Layer 3 of a small transformer language model trained on English Wikipedia (10 layers, counted from 0, width 64).
In attention head 1, each number of a token's query is one row of weights dot the token's vector x. The head spreads its attention over the tokens so far by the softmax of query dot key.

Query weights of the head. A number n stands for (n - 128) times 0.0036.
q0: 92, 136, 89, 144, 144, 145, 114, 136, 138, 117, 101, 139, 182, 156, 159, 179, 91, 122, 147, 165, 110, 134, 114, 123, 111, 114, 148, 125, 95, 115, 112, 156, 173, 140, 131, 122, 119, 140, 121, 96, 126, 130, 107, 87, 115, 130, 134, 156, 159, 133, 114, 61, 117, 132, 102, 127, 178, 132, 108, 155, 123, 95, 99, 129
q1: 150, 98, 136, 86, 138, 79, 122, 178, 110, 127, 112, 139, 138, 106, 105, 114, 107, 180, 92, 130, 124, 149, 176, 154, 154, 117, 127, 94, 153, 150, 140, 101, 153, 140, 110, 129, 124, 127, 79, 107, 168, 122, 107, 86, 142, 120, 118, 161, 132, 95, 122, 154, 157, 112, 106, 154, 142, 90, 126, 185, 120, 165, 149, 95
q2: 168, 120, 117, 130, 106, 106, 155, 91, 133, 101, 105, 150, 152, 126, 133, 139, 174, 121, 89, 128, 129, 158, 163, 126, 141, 160, 122, 122, 142, 87, 138, 178, 121, 169, 140, 154, 134, 119, 126, 156, 112, 99, 126, 141, 121, 122, 138, 118, 96, 152, 157, 195, 127, 148, 165, 147, 116, 104, 108, 106, 129, 155, 143, 147
q3: 94, 113, 146, 135, 65, 66, 127, 88, 123, 137, 122, 75, 109, 92, 117, 119, 148, 159, 130, 87, 117, 114, 179, 135, 87, 126, 147, 79, 139, 185, 126, 96, 84, 130, 165, 92, 134, 168, 95, 148, 119, 138, 178, 127, 93, 88, 112, 129, 118, 103, 199, 158, 98, 119, 156, 66, 110, 132, 154, 150, 155, 166, 147, 123
q4: 81, 141, 153, 150, 154, 138, 171, 145, 134, 105, 156, 153, 135, 95, 98, 168, 150, 141, 101, 82, 113, 119, 141, 107, 148, 143, 76, 128, 124, 118, 160, 173, 144, 140, 89, 148, 125, 103, 155, 139, 150, 108, 117, 116, 132, 136, 155, 86, 107, 136, 156, 146, 104, 155, 173, 137, 125, 138, 103, 88, 102, 128, 110, 127
q5: 118, 146, 113, 152, 99, 122, 134, 79, 149, 104, 135, 146, 137, 121, 167, 147, 146, 102, 121, 114, 159, 134, 155, 110, 106, 131, 102, 83, 165, 125, 116, 99, 133, 106, 127, 177, 155, 110, 136, 152, 87, 97, 142, 112, 125, 99, 129, 125, 116, 157, 158, 184, 134, 124, 134, 97, 126, 107, 81, 149, 110, 99, 136, 100
q6: 145, 124, 161, 158, 106, 129, 196, 111, 93, 130, 121, 159, 156, 128, 157, 165, 140, 113, 145, 120, 148, 119, 121, 136, 113, 174, 137, 133, 145, 90, 112, 156, 98, 171, 118, 135, 147, 99, 182, 102, 95, 140, 115, 162, 124, 141, 131, 152, 102, 172, 83, 125, 113, 121, 114, 155, 94, 156, 109, 134, 136, 148, 170, 105
q7: 94, 106, 185, 111, 119, 134, 76, 152, 81, 104, 119, 129, 107, 89, 117, 96, 108, 140, 142, 146, 136, 164, 81, 193, 140, 96, 139, 158, 138, 155, 132, 88, 131, 62, 142, 103, 98, 171, 112, 121, 161, 181, 177, 108, 96, 141, 133, 129, 163, 134, 151, 108, 133, 104, 139, 127, 134, 165, 162, 169, 91, 105, 106, 156
q8: 125, 109, 146, 133, 157, 164, 114, 71, 144, 65, 115, 81, 180, 120, 148, 121, 160, 61, 137, 77, 69, 164, 201, 127, 125, 149, 147, 79, 122, 105, 140, 158, 119, 155, 123, 146, 102, 108, 153, 122, 136, 79, 122, 115, 143, 129, 79, 143, 133, 137, 110, 131, 107, 128, 138, 88, 121, 109, 141, 119, 129, 106, 143, 137
q9: 87, 158, 154, 71, 146, 61, 104, 123, 7, 81, 144, 124, 160, 112, 127, 162, 55, 143, 127, 127, 145, 185, 143, 133, 74, 107, 159, 96, 140, 143, 155, 101, 117, 148, 117, 91, 118, 163, 123, 134, 151, 122, 111, 186, 126, 131, 155, 87, 167, 91, 153, 113, 64, 124, 154, 138, 150, 125, 121, 181, 93, 156, 126, 72
q10: 104, 119, 124, 115, 136, 132, 130, 76, 107, 109, 124, 120, 95, 136, 142, 138, 151, 133, 130, 124, 126, 130, 159, 123, 121, 113, 107, 139, 139, 149, 119, 158, 69, 163, 159, 131, 125, 158, 125, 112, 184, 103, 137, 156, 100, 158, 178, 112, 133, 138, 113, 121, 110, 124, 138, 152, 116, 144, 184, 117, 112, 105, 158, 152
q11: 185, 129, 100, 116, 101, 129, 110, 129, 93, 141, 84, 150, 95, 146, 143, 119, 120, 115, 81, 91, 101, 96, 127, 178, 141, 130, 131, 188, 120, 153, 103, 140, 164, 139, 104, 147, 168, 133, 148, 146, 154, 165, 107, 141, 133, 120, 89, 121, 120, 175, 86, 158, 149, 157, 91, 147, 157, 165, 125, 110, 116, 91, 107, 130
q12: 143, 126, 111, 176, 146, 97, 173, 125, 171, 102, 172, 85, 122, 133, 152, 65, 148, 150, 131, 143, 98, 141, 141, 125, 149, 141, 140, 121, 136, 122, 137, 161, 92, 129, 162, 116, 123, 122, 115, 73, 165, 122, 132, 127, 136, 116, 105, 152, 99, 147, 91, 145, 110, 102, 138, 108, 113, 175, 206, 134, 152, 120, 118, 85
q13: 118, 102, 98, 178, 87, 59, 102, 144, 104, 135, 130, 148, 204, 98, 137, 139, 90, 160, 136, 178, 133, 151, 122, 145, 146, 100, 183, 102, 136, 166, 172, 153, 140, 146, 63, 122, 110, 63, 76, 154, 179, 145, 137, 145, 103, 84, 169, 164, 161, 107, 162, 156, 104, 131, 132, 117, 149, 139, 137, 117, 87, 158, 114, 59
q14: 136, 131, 113, 87, 117, 115, 151, 97, 124, 97, 112, 129, 123, 88, 107, 153, 111, 122, 90, 119, 130, 142, 144, 133, 130, 162, 140, 67, 103, 160, 128, 128, 203, 114, 115, 77, 137, 128, 95, 156, 149, 132, 87, 127, 57, 129, 122, 97, 152, 157, 103, 92, 74, 135, 120, 102, 157, 186, 104, 144, 62, 128, 116, 115
q15: 147, 92, 111, 111, 132, 93, 120, 152, 92, 91, 83, 126, 158, 113, 117, 169, 128, 108, 130, 117, 116, 185, 110, 131, 133, 41, 170, 126, 150, 160, 169, 135, 163, 113, 133, 136, 140, 103, 153, 122, 98, 135, 109, 147, 132, 168, 90, 137, 115, 120, 129, 114, 121, 97, 137, 126, 191, 108, 84, 137, 98, 143, 152, 133
q16: 112, 145, 105, 128, 115, 121, 144, 126, 128, 149, 163, 134, 134, 126, 74, 142, 138, 119, 73, 79, 161, 147, 171, 114, 119, 120, 110, 84, 140, 134, 120, 179, 114, 133, 126, 150, 156, 99, 132, 151, 96, 83, 104, 146, 152, 105, 104, 144, 130, 171, 167, 136, 127, 136, 122, 111, 134, 129, 132, 72, 111, 138, 140, 123
q17: 130, 125, 145, 132, 133, 113, 96, 202, 121, 133, 93, 99, 94, 126, 116, 107, 154, 127, 137, 153, 124, 125, 85, 148, 151, 109, 152, 127, 107, 140, 102, 100, 159, 94, 110, 104, 119, 145, 97, 86, 137, 164, 117, 107, 127, 134, 108, 171, 153, 78, 119, 80, 135, 87, 143, 127, 137, 133, 148, 172, 125, 107, 116, 155
q18: 148, 157, 149, 146, 117, 123, 138, 139, 100, 120, 111, 136, 140, 110, 136, 113, 148, 122, 144, 113, 101, 69, 123, 143, 148, 128, 157, 110, 186, 131, 104, 74, 85, 132, 158, 144, 149, 123, 140, 99, 91, 155, 173, 137, 128, 100, 156, 123, 117, 108, 162, 126, 100, 136, 111, 145, 103, 109, 134, 141, 85, 137, 130, 143
q19: 123, 155, 139, 140, 124, 131, 99, 199, 139, 117, 102, 138, 115, 109, 136, 113, 134, 138, 154, 181, 107, 107, 78, 157, 147, 128, 155, 123, 142, 137, 111, 99, 143, 108, 120, 121, 142, 169, 93, 71, 132, 164, 147, 120, 110, 112, 138, 166, 148, 118, 164, 100, 140, 138, 106, 129, 140, 127, 146, 190, 109, 102, 137, 168
q20: 151, 122, 121, 156, 132, 185, 156, 98, 163, 133, 123, 105, 92, 124, 167, 135, 173, 117, 115, 86, 122, 130, 159, 106, 124, 231, 111, 105, 129, 82, 110, 146, 117, 173, 154, 156, 151, 120, 185, 108, 149, 116, 149, 139, 135, 86, 121, 134, 75, 143, 116, 97, 112, 143, 119, 136, 62, 146, 127, 42, 139, 130, 154, 136
q21: 137, 152, 172, 106, 111, 120, 115, 166, 122, 133, 88, 128, 146, 123, 115, 132, 79, 150, 149, 149, 104, 143, 81, 145, 123, 108, 129, 139, 160, 149, 106, 53, 116, 119, 114, 93, 127, 177, 116, 104, 88, 151, 175, 141, 103, 161, 107, 123, 172, 127, 160, 114, 142, 113, 115, 114, 129, 132, 134, 140, 82, 119, 87, 142
q22: 118, 135, 141, 144, 100, 82, 80, 126, 145, 98, 135, 168, 131, 125, 170, 130, 99, 127, 154, 141, 167, 135, 149, 138, 124, 95, 74, 134, 167, 148, 193, 138, 96, 73, 137, 135, 183, 99, 84, 142, 111, 81, 77, 173, 139, 124, 148, 90, 156, 96, 151, 187, 141, 84, 129, 100, 118, 111, 121, 115, 95, 186, 126, 95
q23: 113, 141, 150, 145, 128, 151, 123, 154, 131, 137, 135, 84, 125, 124, 139, 88, 123, 154, 163, 125, 121, 84, 119, 140, 116, 140, 97, 116, 89, 115, 130, 125, 184, 89, 115, 117, 116, 122, 132, 97, 108, 152, 122, 142, 146, 140, 140, 144, 153, 125, 112, 104, 111, 116, 114, 147, 148, 153, 145, 123, 128, 137, 112, 132
q24: 110, 101, 135, 136, 133, 140, 118, 176, 109, 76, 109, 170, 112, 119, 80, 168, 116, 133, 121, 130, 151, 120, 143, 139, 140, 147, 86, 132, 161, 148, 145, 127, 159, 107, 135, 113, 180, 128, 132, 145, 124, 91, 137, 136, 126, 145, 118, 144, 125, 170, 122, 97, 150, 79, 98, 100, 103, 146, 105, 136, 62, 137, 78, 141
q25: 154, 154, 120, 120, 142, 78, 112, 152, 103, 109, 142, 122, 135, 96, 63, 107, 104, 79, 151, 148, 88, 140, 75, 130, 112, 98, 116, 117, 136, 115, 107, 88, 143, 164, 57, 111, 82, 138, 104, 154, 182, 149, 131, 161, 135, 142, 131, 133, 126, 162, 53, 107, 153, 148, 114, 122, 108, 150, 131, 134, 138, 134, 112, 136
q26: 118, 151, 137, 149, 126, 167, 112, 153, 134, 142, 131, 136, 184, 100, 74, 105, 93, 105, 103, 162, 89, 138, 119, 151, 129, 82, 116, 108, 134, 153, 124, 138, 156, 115, 119, 147, 107, 87, 80, 172, 141, 168, 133, 158, 118, 148, 120, 140, 158, 133, 104, 162, 168, 75, 128, 55, 104, 146, 140, 157, 90, 155, 65, 184
q27: 86, 104, 153, 118, 146, 106, 99, 168, 132, 120, 145, 158, 72, 121, 128, 113, 135, 78, 153, 127, 107, 111, 132, 61, 145, 136, 63, 164, 138, 134, 144, 156, 152, 161, 105, 98, 127, 122, 134, 158, 166, 117, 123, 185, 107, 141, 93, 133, 156, 139, 128, 149, 182, 166, 122, 103, 108, 88, 131, 98, 80, 144, 111, 124
q28: 151, 124, 141, 153, 142, 162, 161, 136, 188, 117, 159, 106, 120, 171, 185, 124, 87, 103, 111, 133, 129, 134, 166, 131, 124, 145, 153, 109, 126, 139, 143, 169, 126, 149, 97, 169, 127, 163, 107, 120, 120, 104, 136, 72, 95, 125, 104, 142, 113, 114, 100, 129, 103, 112, 105, 100, 130, 153, 192, 140, 119, 110, 117, 156
q29: 198, 154, 119, 130, 146, 137, 138, 137, 108, 151, 153, 103, 130, 134, 123, 145, 144, 89, 180, 90, 100, 178, 140, 143, 86, 175, 118, 96, 144, 87, 145, 131, 149, 133, 82, 74, 135, 133, 172, 133, 115, 138, 124, 171, 133, 130, 128, 114, 134, 153, 93, 94, 138, 101, 45, 114, 66, 133, 199, 83, 144, 106, 149, 90
q30: 106, 140, 149, 151, 116, 112, 91, 87, 110, 70, 98, 116, 102, 92, 111, 102, 62, 130, 84, 98, 136, 146, 158, 105, 95, 110, 156, 165, 127, 183, 141, 150, 176, 114, 122, 122, 135, 118, 76, 140, 168, 93, 98, 131, 121, 167, 167, 102, 132, 124, 106, 96, 83, 149, 115, 125, 132, 102, 102, 196, 151, 144, 156, 103
q31: 123, 109, 177, 123, 95, 110, 171, 142, 149, 154, 124, 140, 151, 138, 129, 143, 138, 132, 97, 154, 83, 113, 131, 112, 154, 138, 128, 136, 156, 137, 109, 130, 154, 148, 100, 145, 113, 131, 146, 177, 130, 75, 170, 109, 105, 106, 116, 127, 155, 107, 100, 159, 102, 133, 133, 119, 187, 85, 107, 114, 141, 140, 161, 147

Each question shows a short text with each token's key, already scaled and adjusted for position as the last token sees it. A number n stands for (n - 128) times 0.025.

Then comes the last token's vector x. A number n stands for (n - 128) times 0.046.

0 ".\n\n": 123, 120, 148, 134, 118, 137, 136, 196, 147, 130, 131, 128, 133, 138, 183, 125, 121, 124, 150, 136, 151, 180, 122, 114, 180, 125, 144, 115, 117, 144, 134, 118
1 "U": 134, 128, 127, 133, 105, 128, 114, 211, 134, 124, 139, 121, 152, 140, 158, 127, 126, 94, 159, 159, 131, 159, 126, 129, 131, 138, 154, 153, 116, 122, 122, 109
2 "nt": 126, 141, 119, 133, 113, 120, 103, 180, 135, 132, 160, 118, 133, 133, 141, 129, 167, 101, 143, 137, 136, 147, 126, 139, 149, 164, 128, 141, 135, 110, 130, 123
3 "il": 110, 140, 120, 130, 134, 116, 130, 184, 124, 131, 130, 107, 148, 143, 152, 123, 149, 124, 141, 156, 131, 142, 134, 131, 137, 145, 132, 125, 111, 117, 137, 102
4 " ": 144, 126, 113, 129, 92, 121, 153, 190, 122, 108, 146, 134, 120, 131, 120, 128, 175, 115, 135, 156, 133, 166, 125, 123, 172, 122, 132, 123, 130, 121, 120, 143
5 "1": 124, 122, 110, 126, 124, 121, 136, 157, 131, 138, 126, 130, 88, 123, 148, 124, 137, 132, 138, 161, 134, 160, 126, 133, 152, 82, 122, 92, 133, 106, 111, 133
6 "9": 117, 123, 115, 125, 123, 120, 136, 143, 129, 135, 159, 127, 82, 114, 119, 121, 136, 132, 122, 143, 119, 143, 134, 135, 185, 107, 125, 86, 150, 133, 127, 156
x: 150, 85, 148, 107, 141, 107, 164, 158, 130, 125, 124, 119, 136, 129, 131, 127, 123, 143, 152, 150, 93, 127, 115, 148, 108, 148, 153, 142, 155, 137, 142, 111, 154, 122, 116, 135, 162, 131, 139, 123, 121, 139, 159, 126, 116, 159, 120, 159, 123, 161, 156, 116, 160, 126, 116, 87, 92, 152, 118, 123, 125, 149, 76, 92
To which token does the last token give the most attention? 0 ".\n\n"

0 ")\n": 120, 125, 130, 128, 118, 136, 151, 204, 137, 138, 144, 126, 149, 129, 160, 118, 141, 140, 136, 124, 149, 168, 111, 118, 159, 145, 132, 122, 116, 153, 142, 121
1 "-": 126, 134, 133, 134, 104, 131, 138, 187, 148, 137, 146, 121, 155, 126, 165, 128, 102, 120, 143, 170, 113, 163, 116, 135, 166, 137, 124, 133, 142, 126, 134, 112
2 " D": 129, 144, 106, 135, 120, 119, 100, 177, 133, 123, 117, 123, 111, 138, 128, 121, 153, 94, 152, 154, 134, 160, 122, 134, 155, 136, 107, 147, 115, 112, 123, 108
3 "up": 123, 136, 111, 129, 123, 128, 123, 184, 119, 120, 111, 109, 150, 144, 120, 138, 137, 120, 134, 149, 125, 153, 137, 132, 124, 150, 146, 153, 104, 119, 112, 103
4 "u": 112, 144, 116, 131, 131, 122, 107, 168, 137, 133, 117, 110, 151, 140, 148, 135, 104, 132, 130, 136, 124, 127, 112, 131, 138, 139, 114, 118, 119, 125, 133, 89
5 "is": 125, 132, 114, 129, 134, 120, 106, 168, 141, 128, 121, 108, 145, 134, 137, 130, 95, 138, 128, 139, 140, 122, 124, 134, 137, 152, 129, 156, 121, 126, 137, 86
6 ",": 146, 124, 95, 129, 105, 125, 128, 197, 126, 129, 125, 123, 153, 140, 131, 126, 117, 127, 155, 172, 119, 167, 120, 128, 138, 128, 127, 122, 110, 133, 123, 109
x: 131, 143, 184, 134, 65, 129, 125, 130, 115, 121, 136, 118, 111, 144, 129, 103, 125, 148, 129, 146, 149, 124, 150, 159, 132, 165, 107, 139, 182, 138, 133, 112, 101, 92, 144, 120, 111, 101, 104, 127, 106, 130, 127, 128, 126, 153, 114, 109, 129, 155, 138, 158, 126, 105, 130, 128, 148, 153, 143, 139, 134, 146, 95, 141
Which two tokens does the last token look at most, in order? 1 "-", 6 ","

0 "ress": 140, 124, 138, 135, 123, 123, 125, 174, 136, 124, 129, 111, 140, 135, 137, 131, 113, 106, 135, 147, 130, 133, 129, 128, 137, 151, 143, 138, 115, 122, 140, 116
1 ".": 141, 129, 132, 135, 110, 129, 120, 179, 128, 122, 130, 123, 148, 142, 112, 132, 143, 98, 136, 151, 132, 151, 126, 122, 133, 136, 144, 116, 111, 117, 128, 119
2 " In": 128, 142, 123, 134, 124, 130, 117, 199, 138, 132, 131, 120, 132, 134, 146, 124, 155, 107, 151, 156, 124, 162, 124, 133, 127, 141, 129, 127, 119, 123, 131, 126
3 " the": 129, 137, 126, 134, 100, 130, 116, 183, 128, 127, 120, 127, 128, 128, 145, 126, 144, 119, 160, 154, 123, 167, 135, 127, 137, 137, 149, 107, 127, 143, 128, 116
4 " mid": 133, 145, 97, 126, 128, 128, 133, 175, 148, 135, 136, 135, 127, 130, 153, 139, 127, 132, 150, 141, 143, 150, 120, 132, 153, 106, 119, 140, 134, 137, 132, 130
5 "-": 121, 130, 121, 126, 115, 128, 137, 173, 147, 134, 151, 120, 147, 124, 144, 131, 145, 136, 139, 173, 112, 151, 123, 136, 161, 136, 133, 135, 140, 128, 138, 114
6 "n": 140, 129, 124, 129, 128, 117, 122, 164, 128, 128, 138, 118, 148, 134, 147, 121, 114, 142, 120, 130, 139, 144, 121, 137, 144, 161, 137, 120, 127, 127, 136, 109
x: 137, 131, 152, 136, 133, 151, 79, 133, 117, 144, 130, 114, 115, 137, 126, 96, 170, 107, 154, 131, 121, 119, 122, 156, 141, 113, 119, 128, 118, 136, 110, 169, 155, 131, 152, 47, 101, 122, 110, 93, 138, 147, 107, 118, 61, 168, 150, 134, 147, 106, 113, 119, 137, 125, 144, 115, 127, 129, 135, 142, 104, 124, 103, 92
To which token does the last token give the most attention? 6 "n"

0 "0": 129, 129, 126, 127, 128, 128, 141, 160, 127, 132, 121, 128, 124, 134, 80, 141, 133, 135, 129, 128, 122, 138, 126, 135, 144, 121, 122, 124, 117, 135, 110, 117
1 "1": 128, 126, 130, 127, 129, 127, 143, 159, 135, 137, 123, 129, 136, 127, 74, 132, 126, 136, 132, 135, 123, 135, 132, 134, 140, 121, 122, 122, 119, 132, 115, 113
2 "4": 127, 128, 128, 127, 125, 124, 142, 157, 129, 137, 154, 128, 117, 121, 79, 127, 118, 133, 131, 135, 123, 129, 126, 135, 130, 136, 125, 111, 128, 125, 127, 132
3 ").": 125, 134, 133, 131, 111, 127, 124, 182, 130, 132, 149, 126, 135, 137, 112, 130, 139, 118, 128, 145, 123, 140, 128, 126, 126, 137, 142, 126, 115, 129, 133, 125
4 " \"": 131, 129, 126, 129, 125, 133, 121, 185, 127, 132, 133, 128, 128, 133, 127, 125, 141, 122, 131, 140, 125, 152, 134, 129, 124, 143, 153, 111, 126, 141, 124, 119
5 "K": 126, 137, 114, 130, 114, 124, 112, 162, 132, 119, 126, 125, 147, 137, 139, 122, 115, 141, 128, 147, 122, 133, 122, 130, 137, 142, 144, 140, 129, 126, 115, 117
6 "ey": 135, 130, 121, 127, 124, 127, 123, 166, 127, 126, 123, 115, 144, 134, 124, 134, 113, 145, 129, 152, 127, 131, 130, 131, 124, 145, 147, 123, 117, 124, 131, 115
x: 98, 100, 120, 125, 104, 147, 75, 114, 120, 144, 109, 122, 135, 114, 140, 127, 108, 138, 121, 113, 133, 106, 79, 112, 110, 110, 191, 114, 127, 145, 126, 105, 131, 100, 140, 156, 139, 121, 53, 115, 148, 137, 147, 156, 113, 126, 121, 133, 178, 110, 131, 138, 133, 100, 139, 134, 152, 99, 148, 147, 99, 105, 125, 137
To which token does the last token give the most attention? 6 "ey"

0 "imes": 136, 120, 152, 139, 104, 136, 122, 225, 141, 121, 129, 112, 140, 132, 132, 121, 108, 105, 141, 139, 136, 168, 129, 124, 166, 145, 146, 135, 104, 138, 146, 108
1 " =": 136, 121, 133, 136, 104, 135, 119, 251, 127, 122, 140, 120, 123, 143, 138, 135, 117, 115, 137, 145, 106, 174, 124, 123, 145, 134, 154, 124, 109, 116, 129, 114
2 " ": 140, 118, 120, 132, 100, 125, 156, 210, 121, 100, 138, 129, 109, 136, 92, 130, 76, 124, 139, 151, 143, 169, 121, 121, 163, 119, 132, 120, 114, 114, 112, 141
3 "q": 108, 144, 119, 131, 125, 119, 101, 183, 126, 128, 122, 107, 161, 147, 126, 135, 143, 121, 143, 153, 129, 135, 114, 131, 121, 143, 121, 150, 99, 107, 107, 93
4 "-": 134, 130, 125, 130, 105, 126, 146, 197, 157, 134, 139, 115, 147, 124, 159, 129, 168, 129, 146, 196, 112, 167, 110, 137, 184, 122, 118, 141, 137, 124, 130, 105
5 "1": 121, 120, 138, 126, 150, 118, 140, 164, 131, 151, 118, 127, 136, 138, 129, 127, 120, 110, 123, 123, 135, 116, 121, 146, 118, 94, 120, 74, 100, 108, 94, 97
6 "$": 125, 139, 115, 128, 107, 122, 145, 245, 128, 146, 140, 136, 111, 142, 87, 140, 132, 158, 129, 163, 116, 171, 141, 125, 135, 118, 122, 118, 114, 141, 136, 123
x: 110, 89, 142, 141, 113, 147, 134, 172, 149, 131, 107, 114, 130, 145, 139, 145, 83, 114, 127, 118, 137, 123, 156, 126, 134, 138, 114, 94, 114, 161, 98, 79, 95, 140, 164, 102, 122, 132, 141, 155, 100, 126, 156, 125, 136, 140, 121, 65, 152, 128, 119, 69, 123, 151, 137, 133, 111, 152, 148, 88, 122, 130, 147, 152
Which two tokens does the last token look at most, in order? 2 " ", 4 "-"

0 " H": 141, 121, 128, 136, 120, 126, 101, 191, 128, 121, 130, 119, 119, 135, 127, 130, 118, 89, 156, 140, 135, 152, 123, 128, 158, 140, 125, 132, 120, 112, 121, 114
1 "^": 124, 126, 119, 130, 117, 121, 150, 184, 125, 138, 149, 127, 134, 137, 129, 145, 122, 116, 124, 152, 131, 152, 121, 133, 171, 112, 95, 153, 115, 130, 132, 124
2 "i": 129, 132, 119, 130, 129, 124, 120, 176, 138, 135, 123, 111, 162, 140, 143, 135, 157, 107, 130, 130, 118, 134, 120, 132, 139, 140, 128, 124, 123, 130, 141, 92
3 "(": 142, 126, 123, 131, 110, 129, 145, 197, 132, 129, 140, 127, 128, 131, 114, 112, 119, 112, 137, 150, 125, 177, 132, 121, 146, 114, 130, 149, 135, 150, 123, 136
4 "X": 116, 139, 122, 131, 131, 121, 116, 198, 136, 121, 133, 117, 150, 140, 143, 123, 123, 129, 130, 145, 119, 131, 123, 136, 118, 138, 147, 136, 109, 122, 118, 102
5 ",": 133, 127, 112, 130, 111, 130, 131, 193, 128, 126, 129, 120, 146, 140, 128, 129, 92, 129, 163, 168, 125, 166, 124, 125, 137, 120, 132, 128, 111, 134, 119, 110
6 " \\": 131, 127, 119, 126, 127, 117, 114, 210, 118, 142, 155, 124, 132, 134, 147, 123, 131, 163, 129, 173, 120, 156, 125, 129, 127, 120, 111, 122, 118, 121, 131, 121
x: 128, 101, 118, 148, 121, 133, 72, 192, 137, 92, 100, 133, 128, 130, 106, 171, 118, 108, 92, 109, 106, 132, 192, 145, 132, 122, 132, 113, 93, 152, 95, 120, 120, 140, 108, 105, 121, 120, 107, 165, 108, 142, 138, 121, 135, 164, 126, 117, 124, 138, 140, 151, 121, 120, 131, 108, 140, 175, 142, 136, 89, 139, 106, 106
To which token does the last token give the most attention? 2 "i"

0 "\\": 128, 120, 131, 138, 124, 131, 109, 242, 115, 144, 156, 126, 127, 139, 156, 120, 137, 81, 136, 156, 118, 181, 123, 120, 140, 109, 105, 124, 114, 121, 125, 115
1 "math": 135, 145, 129, 136, 113, 124, 115, 209, 102, 138, 140, 132, 102, 125, 129, 138, 159, 62, 162, 168, 139, 158, 148, 130, 133, 130, 125, 123, 99, 103, 134, 119
2 "b": 127, 143, 111, 132, 137, 114, 112, 175, 132, 131, 128, 98, 151, 131, 151, 121, 168, 110, 143, 149, 130, 147, 134, 149, 137, 161, 131, 151, 124, 115, 110, 104
3 "b": 114, 146, 106, 132, 134, 113, 112, 175, 132, 130, 128, 99, 151, 132, 147, 121, 148, 127, 138, 154, 131, 145, 134, 150, 137, 162, 131, 151, 123, 115, 110, 105
4 "{": 140, 146, 101, 128, 104, 119, 125, 207, 130, 140, 134, 130, 118, 132, 125, 123, 152, 132, 144, 176, 125, 205, 117, 128, 174, 109, 102, 162, 108, 133, 134, 128
5 "F": 123, 151, 101, 130, 118, 120, 110, 201, 125, 122, 124, 115, 125, 146, 104, 128, 107, 151, 122, 154, 139, 175, 118, 142, 140, 146, 139, 153, 103, 116, 100, 98
6 "}": 127, 144, 144, 129, 137, 126, 136, 231, 141, 125, 137, 113, 150, 146, 122, 137, 104, 151, 129, 153, 116, 147, 106, 131, 125, 126, 145, 133, 96, 127, 150, 100
x: 118, 113, 103, 150, 106, 129, 77, 150, 148, 113, 145, 149, 117, 135, 139, 142, 120, 127, 118, 146, 123, 140, 127, 149, 103, 129, 113, 82, 116, 142, 102, 128, 98, 108, 174, 148, 133, 115, 78, 164, 120, 164, 146, 108, 140, 174, 134, 106, 170, 104, 134, 129, 125, 121, 131, 107, 121, 145, 117, 79, 94, 121, 156, 118
Which two tokens does the last token look at most, in order? 0 "\\", 1 "math"

0 "E": 135, 117, 135, 134, 113, 124, 110, 196, 135, 120, 121, 115, 145, 140, 131, 123, 111, 88, 170, 148, 133, 157, 125, 127, 128, 137, 149, 157, 117, 115, 113, 101
1 "sc": 137, 136, 118, 131, 133, 119, 83, 169, 125, 124, 117, 119, 115, 136, 100, 123, 161, 88, 151, 132, 137, 145, 139, 136, 114, 140, 123, 156, 124, 96, 94, 109
2 "ana": 130, 133, 122, 132, 117, 123, 115, 197, 135, 123, 126, 107, 144, 138, 119, 131, 174, 109, 140, 139, 120, 138, 120, 132, 126, 158, 145, 123, 113, 117, 137, 101
3 "ff": 124, 134, 102, 131, 94, 127, 98, 172, 121, 94, 147, 117, 119, 124, 109, 136, 127, 131, 142, 144, 129, 160, 113, 134, 152, 148, 132, 162, 118, 96, 126, 137
4 "les": 117, 134, 115, 131, 116, 125, 128, 224, 146, 113, 136, 110, 138, 135, 127, 143, 127, 133, 133, 150, 124, 140, 116, 132, 154, 152, 137, 152, 113, 122, 146, 113
5 " -": 120, 125, 115, 130, 101, 124, 126, 200, 132, 99, 135, 119, 136, 139, 155, 115, 137, 123, 138, 164, 107, 166, 115, 133, 146, 137, 164, 153, 125, 112, 110, 125
6 " ": 101, 136, 115, 128, 89, 116, 154, 191, 121, 102, 138, 132, 126, 133, 108, 129, 140, 110, 124, 152, 129, 155, 124, 124, 158, 119, 131, 120, 120, 119, 118, 143
x: 114, 130, 151, 107, 107, 115, 128, 111, 153, 144, 71, 162, 120, 144, 136, 154, 121, 155, 130, 137, 146, 138, 123, 126, 140, 142, 151, 113, 162, 164, 114, 92, 173, 102, 129, 106, 123, 132, 138, 161, 107, 130, 144, 106, 122, 169, 135, 142, 90, 129, 135, 119, 129, 162, 133, 133, 138, 118, 110, 96, 129, 67, 125, 133
Which token does the last token look at most, and with what share of its attention? 3 "ff", with about 60%

0 " Tour": 134, 121, 143, 138, 119, 135, 116, 212, 123, 121, 114, 116, 103, 134, 119, 128, 113, 99, 152, 157, 135, 163, 139, 122, 161, 127, 135, 114, 107, 129, 133, 108
1 "n": 140, 131, 117, 130, 135, 119, 120, 180, 127, 128, 137, 115, 152, 137, 147, 121, 159, 111, 134, 126, 139, 154, 117, 136, 149, 168, 132, 123, 121, 124, 134, 103
2 "ai": 126, 140, 119, 133, 104, 125, 120, 179, 134, 132, 114, 113, 145, 137, 120, 133, 168, 95, 140, 139, 119, 152, 116, 129, 133, 143, 115, 115, 110, 125, 125, 88
3 " f": 112, 152, 97, 132, 115, 120, 107, 167, 124, 120, 129, 122, 116, 134, 105, 125, 139, 114, 147, 150, 145, 165, 124, 129, 134, 155, 143, 155, 102, 117, 117, 125
4 "ont": 112, 152, 118, 130, 120, 125, 112, 194, 133, 128, 143, 117, 160, 141, 135, 142, 107, 141, 130, 149, 129, 134, 126, 138, 140, 152, 133, 138, 113, 122, 145, 107
5 " type": 125, 136, 117, 128, 135, 133, 128, 209, 128, 121, 107, 121, 125, 134, 121, 139, 104, 149, 132, 152, 121, 163, 132, 135, 160, 145, 161, 137, 97, 119, 127, 100
6 ",": 146, 125, 97, 128, 109, 129, 122, 206, 125, 125, 126, 122, 145, 142, 108, 132, 116, 132, 156, 175, 118, 167, 125, 127, 131, 131, 133, 125, 105, 129, 121, 108
x: 134, 142, 186, 137, 62, 124, 111, 146, 127, 132, 134, 116, 110, 140, 121, 108, 124, 143, 130, 144, 144, 123, 149, 164, 132, 155, 117, 139, 191, 127, 130, 103, 94, 100, 141, 127, 110, 100, 120, 122, 118, 136, 125, 131, 145, 140, 116, 118, 134, 147, 145, 154, 122, 114, 134, 134, 152, 154, 136, 131, 138, 146, 107, 128
To which token does the last token give the most attention? 0 " Tour"